Layer 11 of a small transformer language model trained on English Wikipedia (16 layers, counted from 0, width 96).
A neuron's activation on a vector x is SiLU(gate . x) times (in . x), where the dot is the dot product.

Input weights of the MLP neurons that the questions are about. A number n stands for (n - 128) times 0.0044.
n9 gate: 148, 144, 105, 135, 156, 105, 160, 154, 104, 139, 128, 121, 86, 105, 158, 150, 201, 81, 107, 140, 170, 121, 154, 114, 142, 197, 142, 134, 161, 128, 148, 119, 121, 167, 128, 177, 141, 78, 144, 176, 159, 105, 114, 72, 123, 128, 146, 118, 143, 115, 109, 114, 87, 117, 162, 86, 141, 67, 86, 128, 140, 102, 117, 96, 135, 112, 135, 191, 109, 124, 150, 76, 137, 87, 139, 133, 142, 167, 116, 177, 65, 137, 125, 123, 107, 113, 208, 96, 120, 141, 135, 176, 174, 180, 81, 158
n39 gate: 134, 154, 123, 133, 88, 130, 116, 65, 97, 150, 134, 93, 62, 136, 103, 103, 162, 66, 190, 125, 159, 162, 112, 113, 135, 189, 114, 97, 156, 126, 113, 90, 149, 175, 129, 159, 94, 107, 94, 35, 123, 149, 131, 115, 173, 88, 131, 190, 117, 133, 160, 163, 90, 115, 183, 151, 91, 136, 161, 103, 83, 73, 111, 125, 113, 171, 116, 134, 118, 76, 117, 125, 133, 139, 161, 77, 144, 105, 98, 112, 137, 114, 162, 148, 105, 88, 157, 100, 182, 115, 112, 140, 156, 125, 148, 130
n67 gate: 133, 166, 115, 159, 136, 163, 210, 153, 122, 160, 59, 106, 150, 144, 89, 89, 104, 109, 196, 121, 124, 131, 117, 95, 107, 107, 92, 134, 141, 117, 139, 184, 85, 91, 155, 203, 173, 93, 159, 103, 146, 108, 135, 118, 175, 172, 140, 126, 152, 79, 101, 101, 128, 123, 139, 157, 127, 103, 136, 136, 117, 117, 186, 161, 89, 106, 61, 100, 133, 85, 133, 139, 79, 125, 143, 114, 165, 176, 190, 119, 85, 126, 118, 127, 121, 132, 78, 98, 122, 90, 130, 147, 143, 100, 128, 181
n109 gate: 102, 124, 189, 126, 203, 142, 117, 148, 110, 138, 94, 127, 156, 166, 130, 128, 134, 126, 140, 165, 145, 168, 129, 140, 131, 193, 87, 123, 35, 162, 63, 159, 118, 195, 115, 80, 127, 122, 129, 80, 121, 162, 150, 98, 102, 84, 102, 193, 78, 164, 129, 152, 87, 128, 97, 225, 155, 174, 133, 138, 117, 132, 128, 111, 104, 154, 140, 155, 181, 154, 143, 91, 114, 78, 104, 105, 166, 146, 133, 176, 94, 93, 121, 115, 50, 153, 143, 54, 113, 150, 135, 147, 194, 87, 105, 137
n137 gate: 105, 151, 146, 147, 170, 67, 102, 100, 157, 123, 161, 151, 130, 151, 109, 120, 155, 168, 101, 66, 71, 128, 178, 128, 199, 163, 121, 165, 100, 139, 112, 61, 158, 85, 146, 177, 88, 116, 98, 119, 100, 123, 144, 146, 118, 103, 136, 163, 58, 96, 134, 146, 107, 147, 142, 121, 173, 121, 140, 94, 113, 151, 123, 94, 82, 171, 135, 133, 162, 151, 131, 115, 110, 110, 131, 195, 125, 147, 170, 68, 102, 136, 131, 71, 176, 150, 149, 187, 130, 96, 66, 137, 107, 93, 98, 105
n182 gate: 160, 167, 163, 182, 171, 156, 135, 125, 160, 107, 188, 146, 128, 147, 156, 121, 138, 118, 115, 65, 142, 127, 133, 139, 101, 160, 131, 133, 56, 152, 123, 165, 122, 115, 109, 172, 181, 125, 144, 88, 94, 189, 101, 82, 31, 107, 209, 149, 133, 138, 125, 102, 93, 142, 118, 122, 118, 95, 160, 149, 157, 169, 125, 152, 69, 114, 122, 100, 175, 118, 170, 122, 113, 94, 125, 119, 185, 144, 113, 138, 137, 181, 165, 135, 132, 144, 101, 105, 149, 125, 147, 115, 106, 169, 38, 119
n188 gate: 102, 160, 151, 108, 182, 154, 174, 163, 113, 98, 113, 76, 139, 122, 96, 122, 90, 153, 102, 131, 170, 163, 118, 116, 115, 151, 149, 84, 143, 134, 176, 110, 221, 161, 115, 93, 127, 123, 121, 193, 109, 153, 104, 103, 139, 144, 129, 121, 125, 117, 126, 149, 200, 131, 154, 120, 115, 154, 121, 126, 108, 115, 133, 125, 97, 106, 110, 163, 104, 170, 178, 122, 112, 154, 144, 166, 171, 168, 104, 159, 173, 113, 116, 113, 98, 138, 131, 119, 109, 86, 135, 123, 57, 45, 191, 139
n192 gate: 128, 188, 87, 160, 156, 101, 137, 132, 113, 142, 105, 109, 148, 125, 118, 129, 127, 79, 149, 203, 171, 163, 138, 130, 70, 86, 139, 149, 170, 119, 90, 76, 135, 131, 162, 175, 111, 149, 132, 126, 145, 171, 141, 70, 101, 109, 95, 116, 143, 113, 127, 144, 163, 128, 131, 89, 116, 41, 130, 154, 196, 131, 98, 141, 113, 92, 123, 158, 116, 122, 145, 146, 80, 142, 97, 156, 131, 119, 130, 122, 158, 98, 92, 104, 131, 120, 123, 144, 126, 125, 207, 96, 114, 97, 133, 140
n251 gate: 138, 127, 129, 102, 134, 224, 148, 178, 99, 112, 115, 114, 116, 156, 181, 141, 96, 148, 122, 85, 97, 135, 123, 155, 122, 125, 108, 107, 114, 164, 181, 166, 158, 89, 122, 152, 202, 142, 63, 136, 171, 107, 99, 161, 108, 137, 155, 59, 82, 119, 93, 128, 117, 110, 138, 170, 123, 176, 71, 114, 102, 161, 108, 106, 183, 174, 68, 148, 140, 164, 144, 123, 93, 127, 88, 159, 115, 66, 140, 199, 90, 108, 151, 154, 125, 86, 63, 145, 153, 100, 110, 212, 85, 155, 76, 221
n303 gate: 130, 217, 78, 182, 171, 128, 105, 111, 72, 105, 113, 155, 36, 160, 146, 130, 139, 156, 98, 129, 120, 61, 118, 99, 193, 131, 132, 187, 123, 109, 191, 121, 128, 126, 156, 146, 61, 128, 132, 111, 96, 129, 113, 132, 187, 86, 161, 100, 209, 187, 164, 109, 104, 54, 140, 142, 146, 178, 129, 95, 80, 175, 100, 79, 166, 135, 112, 132, 165, 119, 141, 136, 154, 87, 153, 97, 38, 131, 114, 109, 139, 119, 91, 145, 94, 169, 119, 113, 144, 106, 117, 151, 136, 142, 127, 125
n306 gate: 122, 111, 113, 146, 194, 108, 145, 170, 112, 44, 140, 106, 72, 138, 110, 88, 180, 122, 111, 130, 120, 120, 143, 117, 109, 71, 179, 32, 134, 175, 146, 142, 145, 102, 94, 98, 145, 97, 103, 83, 154, 107, 90, 131, 105, 155, 131, 133, 155, 189, 142, 120, 157, 151, 95, 161, 151, 191, 147, 117, 157, 176, 63, 172, 167, 137, 84, 132, 188, 163, 140, 77, 127, 135, 137, 154, 137, 129, 87, 158, 166, 106, 136, 138, 118, 62, 143, 109, 138, 103, 148, 84, 146, 128, 116, 130
n9 in: 69, 157, 143, 153, 130, 130, 74, 153, 165, 104, 139, 150, 75, 118, 135, 123, 143, 106, 85, 116, 135, 114, 112, 118, 144, 111, 157, 152, 97, 131, 67, 174, 132, 95, 144, 104, 117, 144, 123, 161, 62, 146, 164, 153, 108, 154, 162, 138, 79, 70, 143, 159, 157, 169, 100, 97, 140, 169, 117, 115, 145, 104, 145, 127, 132, 115, 122, 145, 133, 118, 183, 160, 127, 106, 98, 171, 163, 127, 176, 173, 102, 120, 143, 55, 185, 109, 158, 94, 155, 79, 151, 99, 114, 161, 163, 130
n39 in: 143, 130, 143, 124, 204, 146, 159, 152, 112, 121, 124, 134, 141, 117, 134, 168, 78, 122, 162, 107, 100, 113, 162, 114, 139, 129, 164, 130, 132, 131, 163, 118, 108, 130, 89, 117, 148, 125, 150, 137, 129, 154, 143, 108, 155, 158, 146, 51, 108, 50, 100, 107, 126, 135, 178, 125, 66, 178, 134, 146, 136, 96, 113, 107, 101, 185, 153, 103, 124, 134, 154, 102, 144, 86, 101, 177, 134, 157, 91, 171, 163, 132, 142, 109, 109, 121, 101, 79, 186, 121, 107, 122, 170, 69, 154, 190
n67 in: 131, 123, 191, 93, 159, 56, 127, 168, 102, 113, 114, 102, 171, 116, 142, 138, 121, 175, 118, 176, 109, 65, 71, 106, 116, 143, 145, 102, 144, 104, 182, 82, 138, 114, 121, 126, 135, 104, 124, 100, 126, 67, 137, 105, 111, 99, 113, 103, 151, 115, 138, 131, 181, 123, 131, 124, 123, 140, 96, 140, 129, 152, 126, 192, 108, 173, 90, 149, 81, 148, 112, 112, 62, 129, 142, 182, 126, 155, 116, 170, 125, 105, 139, 152, 156, 129, 125, 117, 126, 109, 128, 142, 165, 151, 98, 142
n109 in: 149, 128, 151, 147, 74, 143, 147, 78, 139, 116, 167, 151, 84, 155, 106, 102, 128, 136, 154, 111, 71, 94, 120, 102, 120, 187, 159, 154, 120, 111, 181, 102, 114, 130, 136, 169, 114, 154, 151, 134, 64, 199, 142, 157, 91, 181, 116, 122, 107, 94, 160, 171, 40, 158, 132, 110, 165, 106, 164, 148, 141, 129, 140, 149, 189, 86, 129, 128, 107, 92, 185, 172, 106, 135, 166, 192, 176, 100, 162, 75, 144, 129, 120, 169, 174, 144, 84, 166, 131, 110, 178, 121, 149, 97, 116, 140
n137 in: 135, 110, 151, 125, 145, 141, 111, 186, 140, 122, 83, 158, 115, 93, 139, 156, 111, 98, 105, 132, 104, 66, 113, 110, 91, 180, 173, 91, 90, 130, 104, 136, 102, 162, 127, 107, 123, 82, 134, 108, 95, 135, 86, 109, 131, 120, 122, 163, 160, 141, 160, 115, 153, 115, 67, 85, 161, 112, 129, 139, 137, 130, 68, 78, 171, 93, 96, 168, 117, 154, 94, 84, 103, 135, 161, 116, 133, 152, 115, 198, 132, 170, 110, 173, 169, 73, 136, 127, 132, 163, 140, 111, 101, 122, 135, 172
n182 in: 131, 152, 93, 66, 120, 89, 161, 119, 125, 127, 152, 111, 82, 141, 104, 173, 162, 160, 80, 146, 72, 159, 138, 63, 117, 132, 115, 140, 117, 128, 88, 141, 146, 112, 120, 132, 131, 119, 120, 92, 122, 119, 83, 149, 92, 172, 158, 118, 120, 108, 140, 84, 135, 126, 129, 130, 139, 87, 135, 126, 156, 150, 131, 148, 121, 130, 117, 66, 120, 204, 147, 125, 129, 118, 116, 159, 112, 150, 171, 70, 166, 172, 161, 152, 83, 170, 113, 109, 111, 142, 154, 182, 131, 148, 97, 122
n188 in: 138, 121, 148, 116, 153, 113, 113, 127, 131, 115, 148, 155, 143, 169, 112, 111, 150, 123, 108, 110, 131, 171, 189, 122, 141, 77, 167, 111, 86, 145, 127, 133, 73, 102, 112, 97, 133, 90, 160, 136, 141, 60, 165, 125, 103, 100, 108, 132, 125, 94, 97, 157, 105, 106, 114, 88, 146, 118, 128, 136, 166, 177, 131, 156, 81, 169, 131, 196, 93, 137, 157, 115, 166, 110, 109, 138, 97, 95, 124, 77, 160, 145, 109, 137, 102, 164, 133, 151, 195, 144, 158, 100, 120, 105, 135, 146
n192 in: 147, 137, 109, 165, 137, 147, 112, 117, 145, 129, 128, 161, 115, 119, 183, 85, 123, 100, 118, 121, 190, 147, 147, 190, 63, 124, 169, 97, 123, 94, 113, 100, 114, 107, 104, 170, 69, 125, 92, 123, 149, 95, 129, 119, 102, 108, 131, 132, 112, 107, 126, 128, 135, 85, 117, 145, 123, 157, 127, 102, 100, 136, 55, 130, 89, 148, 130, 144, 97, 116, 159, 157, 75, 163, 140, 126, 152, 114, 163, 178, 111, 114, 97, 160, 176, 163, 125, 154, 88, 169, 151, 122, 146, 85, 151, 184
n251 in: 148, 79, 138, 149, 158, 187, 152, 103, 108, 152, 163, 133, 58, 146, 133, 248, 139, 142, 99, 177, 150, 117, 86, 148, 113, 87, 132, 85, 136, 148, 123, 115, 186, 72, 101, 86, 181, 136, 107, 146, 121, 155, 155, 115, 132, 128, 118, 139, 114, 107, 105, 132, 91, 94, 101, 145, 81, 158, 146, 168, 197, 125, 173, 123, 135, 145, 137, 130, 112, 114, 72, 121, 150, 140, 92, 95, 120, 94, 181, 144, 110, 133, 90, 180, 180, 116, 120, 118, 138, 83, 120, 133, 115, 126, 155, 110
n303 in: 143, 102, 182, 163, 120, 95, 105, 154, 145, 105, 144, 100, 141, 126, 150, 103, 148, 114, 112, 103, 132, 131, 111, 132, 152, 178, 73, 173, 143, 104, 101, 145, 139, 105, 133, 110, 84, 161, 109, 154, 95, 105, 155, 122, 102, 84, 129, 115, 147, 113, 89, 167, 139, 151, 148, 105, 83, 119, 114, 143, 132, 162, 60, 166, 145, 184, 110, 113, 148, 62, 93, 108, 135, 151, 135, 122, 129, 87, 153, 168, 138, 35, 92, 153, 126, 150, 134, 148, 168, 145, 102, 117, 133, 182, 122, 200
n306 in: 104, 150, 97, 116, 176, 149, 155, 151, 140, 134, 185, 90, 91, 90, 85, 137, 157, 155, 98, 144, 161, 78, 153, 124, 75, 147, 73, 121, 115, 157, 124, 102, 194, 132, 133, 184, 92, 110, 104, 132, 117, 135, 139, 124, 142, 117, 105, 151, 181, 138, 90, 65, 117, 196, 162, 177, 113, 158, 99, 121, 151, 148, 117, 120, 82, 102, 125, 99, 169, 176, 164, 114, 127, 101, 175, 155, 166, 133, 150, 111, 174, 121, 141, 119, 163, 147, 131, 144, 138, 101, 181, 182, 131, 110, 128, 169

Each question shows a token from some text and the vector x that enters the MLP there. A number n stands for (n - 128) times 0.029.

"\n": 138, 148, 125, 121, 148, 95, 117, 110, 125, 96, 133, 148, 117, 111, 135, 154, 156, 159, 114, 97, 114, 117, 112, 109, 179, 117, 127, 66, 109, 120, 131, 185, 104, 158, 153, 134, 94, 144, 77, 156, 150, 146, 137, 101, 107, 98, 126, 95, 166, 88, 123, 143, 111, 117, 131, 143, 115, 125, 94, 142, 124, 116, 158, 102, 133, 154, 139, 170, 142, 141, 134, 138, 110, 162, 129, 125, 158, 132, 135, 126, 144, 144, 149, 131, 109, 144, 163, 128, 105, 158, 119, 146, 113, 128, 141, 119
The neuron with the highest activation: n9

" into": 134, 143, 127, 119, 153, 128, 149, 127, 133, 158, 129, 122, 116, 111, 158, 161, 126, 172, 137, 107, 119, 116, 105, 152, 140, 119, 122, 115, 105, 114, 148, 108, 86, 125, 157, 139, 109, 165, 115, 175, 133, 158, 115, 119, 179, 119, 118, 134, 168, 60, 153, 178, 130, 99, 126, 121, 143, 117, 87, 140, 144, 105, 121, 128, 132, 151, 142, 82, 138, 147, 116, 140, 149, 121, 145, 145, 120, 121, 129, 128, 159, 139, 146, 167, 130, 134, 123, 118, 166, 149, 115, 130, 141, 130, 144, 116
Which neuron fires most, and how strongly? n303, at about 0.26

" Khan": 142, 151, 158, 72, 124, 101, 93, 156, 116, 102, 157, 121, 143, 93, 151, 145, 108, 161, 128, 91, 136, 126, 124, 115, 96, 150, 101, 125, 94, 127, 115, 148, 166, 117, 176, 124, 116, 149, 140, 147, 127, 129, 146, 133, 143, 108, 162, 105, 153, 105, 146, 160, 111, 146, 110, 139, 144, 111, 133, 75, 162, 166, 162, 131, 101, 143, 163, 146, 125, 150, 123, 146, 145, 140, 124, 129, 129, 121, 116, 105, 164, 117, 92, 136, 166, 93, 112, 105, 123, 148, 73, 93, 143, 149, 108, 100
The neuron with the highest activation: n192

"ness": 147, 107, 166, 83, 113, 118, 119, 125, 94, 131, 124, 142, 136, 106, 133, 81, 102, 165, 116, 130, 137, 145, 94, 98, 115, 123, 135, 108, 131, 132, 153, 142, 101, 136, 130, 111, 133, 145, 121, 146, 128, 139, 154, 124, 122, 140, 143, 145, 141, 100, 94, 155, 113, 131, 128, 123, 143, 122, 106, 93, 132, 142, 162, 112, 145, 103, 172, 123, 108, 180, 96, 89, 149, 120, 116, 129, 142, 111, 140, 134, 198, 136, 115, 177, 110, 120, 123, 124, 120, 138, 120, 75, 131, 133, 193, 114
The neuron with the highest activation: n188

",": 146, 144, 125, 99, 116, 97, 152, 107, 134, 119, 165, 126, 125, 121, 145, 114, 177, 162, 84, 94, 126, 90, 119, 135, 116, 101, 154, 121, 136, 131, 132, 130, 140, 94, 151, 136, 114, 177, 130, 134, 115, 115, 125, 133, 100, 127, 142, 127, 128, 96, 76, 124, 68, 160, 106, 116, 156, 136, 93, 131, 150, 122, 126, 154, 146, 175, 126, 139, 145, 95, 142, 139, 144, 126, 145, 91, 159, 128, 191, 137, 148, 153, 154, 135, 94, 163, 125, 160, 114, 130, 123, 100, 167, 157, 135, 142
Which neuron fires most, and how strongly? n182, at about 1.4

"ources": 122, 143, 160, 94, 109, 114, 146, 113, 94, 124, 117, 107, 140, 132, 140, 85, 116, 173, 98, 139, 121, 134, 90, 110, 144, 166, 137, 118, 124, 104, 141, 147, 111, 154, 151, 121, 148, 104, 121, 168, 129, 111, 151, 103, 144, 141, 115, 141, 138, 84, 66, 143, 124, 143, 101, 111, 127, 144, 114, 99, 120, 144, 162, 136, 160, 148, 168, 111, 123, 156, 115, 122, 136, 107, 82, 130, 130, 98, 113, 148, 168, 126, 103, 167, 141, 140, 130, 138, 149, 129, 96, 87, 145, 131, 172, 106
The neuron with the highest activation: n188

"6": 149, 135, 82, 90, 129, 117, 128, 128, 111, 125, 98, 117, 141, 121, 142, 126, 132, 177, 148, 100, 136, 103, 135, 133, 106, 130, 162, 124, 72, 116, 83, 114, 91, 100, 145, 141, 128, 136, 128, 157, 132, 155, 107, 124, 172, 131, 127, 94, 138, 132, 94, 122, 109, 163, 116, 117, 124, 175, 126, 115, 129, 107, 118, 141, 128, 111, 141, 104, 119, 138, 104, 128, 115, 155, 101, 118, 155, 97, 102, 82, 167, 108, 177, 104, 167, 108, 115, 154, 125, 162, 129, 139, 157, 87, 163, 116
Which two neurons fire most, strongest first? n303, n251

" Mu": 175, 134, 115, 90, 151, 98, 88, 109, 122, 105, 117, 114, 149, 147, 187, 175, 120, 144, 127, 91, 136, 128, 85, 140, 120, 148, 133, 108, 110, 104, 111, 110, 118, 134, 127, 154, 109, 142, 113, 164, 137, 141, 119, 118, 150, 122, 143, 113, 126, 120, 139, 161, 104, 122, 78, 126, 147, 95, 128, 115, 152, 128, 138, 103, 57, 126, 137, 134, 101, 165, 157, 152, 116, 143, 103, 133, 144, 117, 156, 135, 132, 122, 93, 137, 153, 129, 88, 139, 130, 139, 102, 158, 162, 130, 119, 134
The neuron with the highest activation: n192

"N": 147, 160, 146, 171, 129, 81, 134, 137, 95, 96, 135, 100, 146, 99, 167, 129, 117, 189, 110, 145, 141, 130, 127, 100, 153, 150, 112, 108, 104, 123, 147, 158, 136, 124, 150, 102, 141, 105, 154, 140, 160, 144, 145, 127, 141, 140, 101, 131, 196, 122, 111, 171, 129, 147, 122, 89, 131, 133, 123, 118, 122, 137, 117, 150, 125, 119, 127, 95, 138, 118, 104, 150, 138, 111, 125, 117, 149, 151, 137, 125, 188, 105, 108, 134, 163, 105, 94, 97, 119, 101, 148, 116, 142, 131, 139, 125
The neuron with the highest activation: n303

" period": 140, 119, 179, 68, 131, 129, 161, 133, 156, 108, 108, 122, 134, 71, 145, 107, 174, 154, 107, 148, 143, 121, 100, 111, 113, 149, 110, 86, 110, 147, 110, 136, 126, 129, 167, 127, 143, 145, 99, 134, 132, 135, 121, 146, 120, 107, 143, 137, 137, 96, 153, 150, 102, 153, 59, 127, 168, 120, 112, 102, 149, 124, 170, 98, 146, 146, 148, 123, 144, 141, 107, 68, 126, 138, 117, 110, 163, 132, 150, 108, 135, 165, 144, 177, 116, 171, 139, 135, 125, 170, 106, 122, 133, 131, 126, 132
The neuron with the highest activation: n182

" has": 117, 123, 148, 105, 164, 112, 154, 137, 147, 138, 149, 118, 116, 117, 129, 132, 132, 167, 122, 119, 96, 117, 109, 136, 152, 116, 106, 112, 61, 131, 136, 114, 123, 153, 155, 156, 129, 126, 138, 164, 156, 159, 157, 145, 108, 149, 118, 102, 157, 70, 110, 128, 104, 115, 127, 106, 153, 111, 131, 93, 135, 119, 170, 181, 136, 132, 176, 146, 102, 163, 120, 155, 139, 120, 117, 139, 126, 123, 120, 97, 148, 121, 134, 135, 166, 150, 130, 158, 131, 128, 139, 87, 135, 105, 151, 113
The neuron with the highest activation: n188

" the": 121, 122, 129, 107, 131, 116, 132, 109, 137, 136, 153, 98, 114, 115, 140, 114, 119, 133, 135, 90, 141, 113, 114, 95, 134, 148, 120, 128, 127, 102, 136, 131, 113, 130, 171, 131, 126, 151, 117, 139, 145, 160, 100, 145, 137, 98, 132, 126, 146, 37, 121, 117, 112, 109, 108, 110, 137, 164, 136, 115, 110, 108, 137, 128, 129, 135, 105, 133, 136, 132, 140, 112, 140, 150, 118, 114, 133, 134, 126, 112, 189, 130, 102, 156, 132, 137, 139, 148, 142, 140, 133, 133, 127, 98, 104, 136
The neuron with the highest activation: n39

" and": 112, 143, 141, 129, 156, 121, 149, 133, 72, 134, 154, 197, 122, 110, 150, 143, 166, 114, 102, 147, 99, 147, 128, 155, 129, 159, 159, 121, 91, 126, 139, 124, 106, 93, 165, 140, 156, 123, 117, 136, 169, 139, 125, 130, 117, 121, 121, 126, 144, 64, 86, 162, 116, 120, 122, 111, 162, 170, 108, 122, 126, 115, 171, 151, 129, 137, 118, 89, 122, 135, 140, 129, 130, 128, 124, 137, 136, 134, 124, 126, 183, 126, 125, 151, 130, 122, 120, 138, 114, 97, 137, 127, 147, 130, 135, 95
The three highest activations, in order: n251, n182, n9

"T": 137, 144, 134, 156, 123, 77, 134, 116, 104, 83, 116, 95, 146, 96, 165, 111, 130, 156, 105, 139, 156, 127, 141, 127, 161, 159, 111, 101, 112, 111, 158, 172, 121, 120, 136, 124, 131, 110, 147, 150, 149, 134, 142, 140, 162, 138, 117, 118, 187, 132, 120, 182, 116, 130, 124, 99, 137, 140, 122, 96, 112, 127, 101, 128, 138, 108, 116, 98, 151, 106, 110, 152, 150, 117, 125, 122, 162, 151, 156, 102, 187, 113, 120, 152, 120, 104, 110, 95, 119, 114, 146, 103, 148, 122, 149, 133
The neuron with the highest activation: n303

" (": 134, 136, 90, 120, 132, 122, 141, 129, 140, 129, 159, 152, 137, 131, 116, 144, 137, 151, 137, 98, 118, 156, 114, 131, 124, 133, 114, 98, 122, 110, 145, 135, 93, 138, 146, 131, 169, 134, 111, 127, 134, 159, 132, 117, 121, 122, 155, 122, 225, 107, 85, 165, 142, 137, 117, 113, 151, 125, 111, 114, 131, 110, 124, 129, 141, 136, 146, 158, 117, 114, 113, 161, 178, 115, 126, 125, 180, 139, 137, 126, 175, 119, 144, 130, 132, 81, 115, 129, 85, 115, 142, 105, 152, 108, 168, 153
The neuron with the highest activation: n188

"==": 118, 98, 141, 81, 117, 85, 166, 104, 167, 83, 120, 140, 144, 114, 126, 140, 115, 119, 118, 75, 95, 102, 120, 133, 134, 122, 141, 126, 105, 106, 123, 163, 150, 133, 146, 152, 155, 128, 136, 174, 139, 143, 116, 118, 137, 119, 120, 90, 144, 111, 119, 175, 105, 123, 121, 140, 153, 119, 74, 120, 144, 122, 168, 117, 142, 167, 107, 130, 98, 145, 138, 108, 129, 122, 109, 141, 152, 95, 130, 81, 151, 146, 147, 163, 155, 157, 158, 155, 122, 102, 125, 75, 146, 97, 142, 127
Which two neurons fire most, strongest first? n188, n192

" Art": 173, 122, 126, 85, 133, 108, 122, 82, 107, 110, 121, 180, 135, 132, 141, 91, 130, 143, 126, 128, 100, 99, 112, 144, 130, 149, 134, 110, 114, 111, 127, 129, 112, 167, 141, 131, 92, 137, 139, 177, 106, 119, 86, 160, 106, 116, 152, 151, 137, 96, 105, 171, 90, 149, 110, 123, 173, 115, 135, 116, 147, 162, 150, 120, 92, 132, 145, 130, 155, 116, 140, 88, 126, 137, 113, 141, 138, 155, 141, 123, 141, 138, 95, 170, 115, 121, 99, 94, 120, 157, 117, 134, 165, 131, 159, 91
Which two neurons fire most, strongest first? n109, n137

"C": 118, 111, 145, 144, 92, 105, 96, 104, 125, 121, 114, 143, 129, 114, 130, 131, 119, 186, 87, 110, 125, 137, 128, 89, 129, 152, 148, 101, 126, 148, 132, 161, 101, 117, 142, 126, 138, 151, 102, 115, 130, 153, 100, 123, 144, 116, 97, 119, 156, 131, 94, 144, 139, 156, 129, 74, 125, 142, 95, 156, 130, 139, 130, 122, 77, 120, 151, 102, 113, 125, 82, 159, 149, 104, 110, 125, 157, 166, 146, 132, 152, 141, 148, 172, 159, 99, 111, 98, 160, 99, 161, 116, 151, 121, 156, 98
The neuron with the highest activation: n192

"I": 166, 112, 152, 138, 129, 113, 138, 130, 132, 138, 114, 118, 149, 79, 144, 126, 111, 162, 106, 113, 128, 129, 103, 105, 140, 149, 125, 105, 111, 163, 141, 169, 124, 143, 159, 112, 141, 136, 96, 113, 170, 137, 159, 131, 140, 106, 120, 107, 173, 115, 113, 175, 115, 142, 131, 98, 163, 118, 137, 115, 100, 157, 144, 153, 129, 140, 141, 82, 125, 142, 118, 122, 157, 135, 140, 133, 150, 147, 122, 114, 213, 132, 105, 157, 132, 110, 140, 108, 138, 118, 127, 97, 137, 120, 132, 104
The three highest activations, in order: n192, n9, n188

" public": 135, 152, 101, 95, 130, 116, 133, 110, 111, 118, 140, 170, 146, 89, 164, 86, 107, 154, 109, 146, 134, 113, 70, 156, 143, 121, 143, 115, 132, 112, 153, 142, 117, 174, 166, 141, 124, 168, 165, 175, 129, 130, 129, 104, 140, 148, 113, 111, 150, 90, 111, 129, 110, 110, 134, 133, 123, 162, 143, 100, 139, 88, 126, 101, 126, 120, 126, 123, 146, 116, 109, 140, 124, 175, 110, 93, 116, 111, 130, 121, 130, 136, 105, 185, 139, 155, 129, 138, 148, 134, 107, 107, 145, 118, 186, 104
The three highest activations, in order: n182, n306, n9

" St": 154, 110, 153, 90, 136, 91, 139, 94, 125, 146, 121, 152, 145, 122, 96, 152, 149, 136, 97, 49, 108, 88, 120, 120, 112, 131, 142, 93, 129, 121, 132, 123, 109, 143, 127, 140, 89, 142, 133, 153, 113, 148, 120, 140, 127, 144, 142, 136, 139, 116, 116, 112, 115, 133, 117, 151, 172, 124, 119, 92, 78, 149, 154, 150, 64, 92, 151, 128, 96, 104, 118, 99, 145, 132, 145, 130, 123, 153, 127, 101, 140, 157, 117, 185, 145, 111, 107, 124, 135, 129, 175, 142, 149, 125, 128, 103
Which two neurons fire most, strongest first? n182, n137

"R": 141, 142, 146, 161, 112, 98, 132, 117, 105, 95, 107, 122, 139, 106, 154, 139, 130, 166, 85, 144, 128, 109, 106, 93, 135, 158, 115, 114, 85, 134, 139, 141, 129, 131, 142, 101, 157, 105, 120, 149, 160, 133, 122, 123, 140, 128, 98, 118, 177, 118, 89, 150, 147, 135, 103, 86, 155, 140, 149, 133, 121, 158, 125, 166, 115, 134, 151, 86, 136, 157, 146, 150, 162, 129, 138, 152, 150, 166, 152, 155, 200, 121, 116, 160, 154, 110, 116, 124, 135, 122, 151, 117, 146, 136, 125, 96
The three highest activations, in order: n306, n182, n188

"en": 150, 156, 156, 85, 161, 142, 87, 115, 114, 137, 129, 151, 130, 114, 102, 107, 119, 131, 80, 142, 140, 87, 151, 119, 126, 176, 149, 139, 111, 124, 101, 126, 123, 128, 170, 106, 125, 138, 186, 119, 149, 136, 134, 136, 134, 132, 129, 143, 107, 125, 164, 136, 140, 100, 128, 104, 125, 132, 130, 134, 120, 99, 142, 90, 102, 165, 107, 163, 93, 111, 112, 100, 167, 91, 97, 143, 103, 143, 160, 116, 130, 111, 163, 152, 150, 88, 130, 114, 134, 146, 159, 139, 183, 90, 185, 120
The neuron with the highest activation: n39

"2": 127, 154, 85, 100, 118, 130, 170, 98, 155, 125, 132, 92, 163, 110, 146, 112, 177, 144, 129, 87, 119, 90, 132, 124, 99, 152, 165, 80, 119, 130, 123, 136, 97, 144, 126, 127, 123, 149, 104, 170, 125, 137, 119, 120, 141, 135, 129, 83, 133, 144, 127, 141, 121, 130, 84, 104, 134, 139, 78, 123, 119, 115, 132, 153, 134, 155, 151, 107, 117, 129, 112, 101, 122, 154, 133, 77, 143, 130, 123, 104, 151, 110, 124, 133, 131, 188, 108, 118, 163, 110, 92, 95, 168, 144, 160, 135
The three highest activations, in order: n251, n137, n9

"1": 142, 179, 97, 127, 132, 91, 141, 116, 155, 152, 134, 68, 132, 87, 131, 88, 160, 127, 116, 61, 112, 128, 126, 114, 87, 147, 150, 89, 108, 114, 91, 140, 91, 145, 121, 148, 128, 134, 115, 138, 153, 118, 112, 108, 157, 137, 147, 124, 157, 136, 106, 154, 123, 128, 114, 100, 129, 133, 51, 129, 145, 139, 128, 145, 132, 127, 133, 92, 117, 115, 123, 127, 128, 135, 125, 85, 130, 87, 117, 64, 122, 131, 125, 149, 119, 143, 123, 158, 177, 133, 126, 109, 140, 151, 171, 148
Which neuron fires most, and how strongly? n251, at about 0.4

".": 113, 122, 128, 91, 121, 99, 139, 116, 150, 113, 109, 176, 149, 101, 106, 153, 128, 128, 106, 62, 104, 110, 99, 112, 152, 112, 124, 123, 116, 135, 131, 165, 109, 120, 171, 143, 112, 154, 126, 166, 184, 145, 135, 116, 118, 114, 150, 101, 165, 89, 128, 160, 117, 110, 127, 144, 136, 162, 110, 139, 122, 139, 159, 109, 130, 156, 128, 146, 126, 137, 130, 98, 109, 150, 104, 127, 162, 142, 107, 112, 171, 134, 172, 157, 110, 163, 156, 147, 91, 134, 122, 96, 112, 135, 146, 135
Which neuron fires most, and how strongly? n188, at about 0.22

" H": 136, 118, 141, 111, 142, 91, 138, 107, 113, 133, 134, 138, 104, 123, 114, 151, 122, 151, 77, 39, 126, 113, 120, 140, 153, 138, 128, 109, 103, 131, 124, 127, 93, 131, 124, 133, 122, 158, 114, 132, 153, 153, 114, 145, 126, 123, 128, 108, 147, 150, 96, 155, 118, 110, 97, 136, 152, 121, 97, 110, 134, 176, 102, 153, 58, 120, 134, 123, 110, 130, 135, 144, 121, 148, 139, 112, 167, 142, 147, 90, 142, 131, 105, 158, 159, 82, 94, 137, 153, 144, 131, 148, 138, 108, 142, 120
The neuron with the highest activation: n182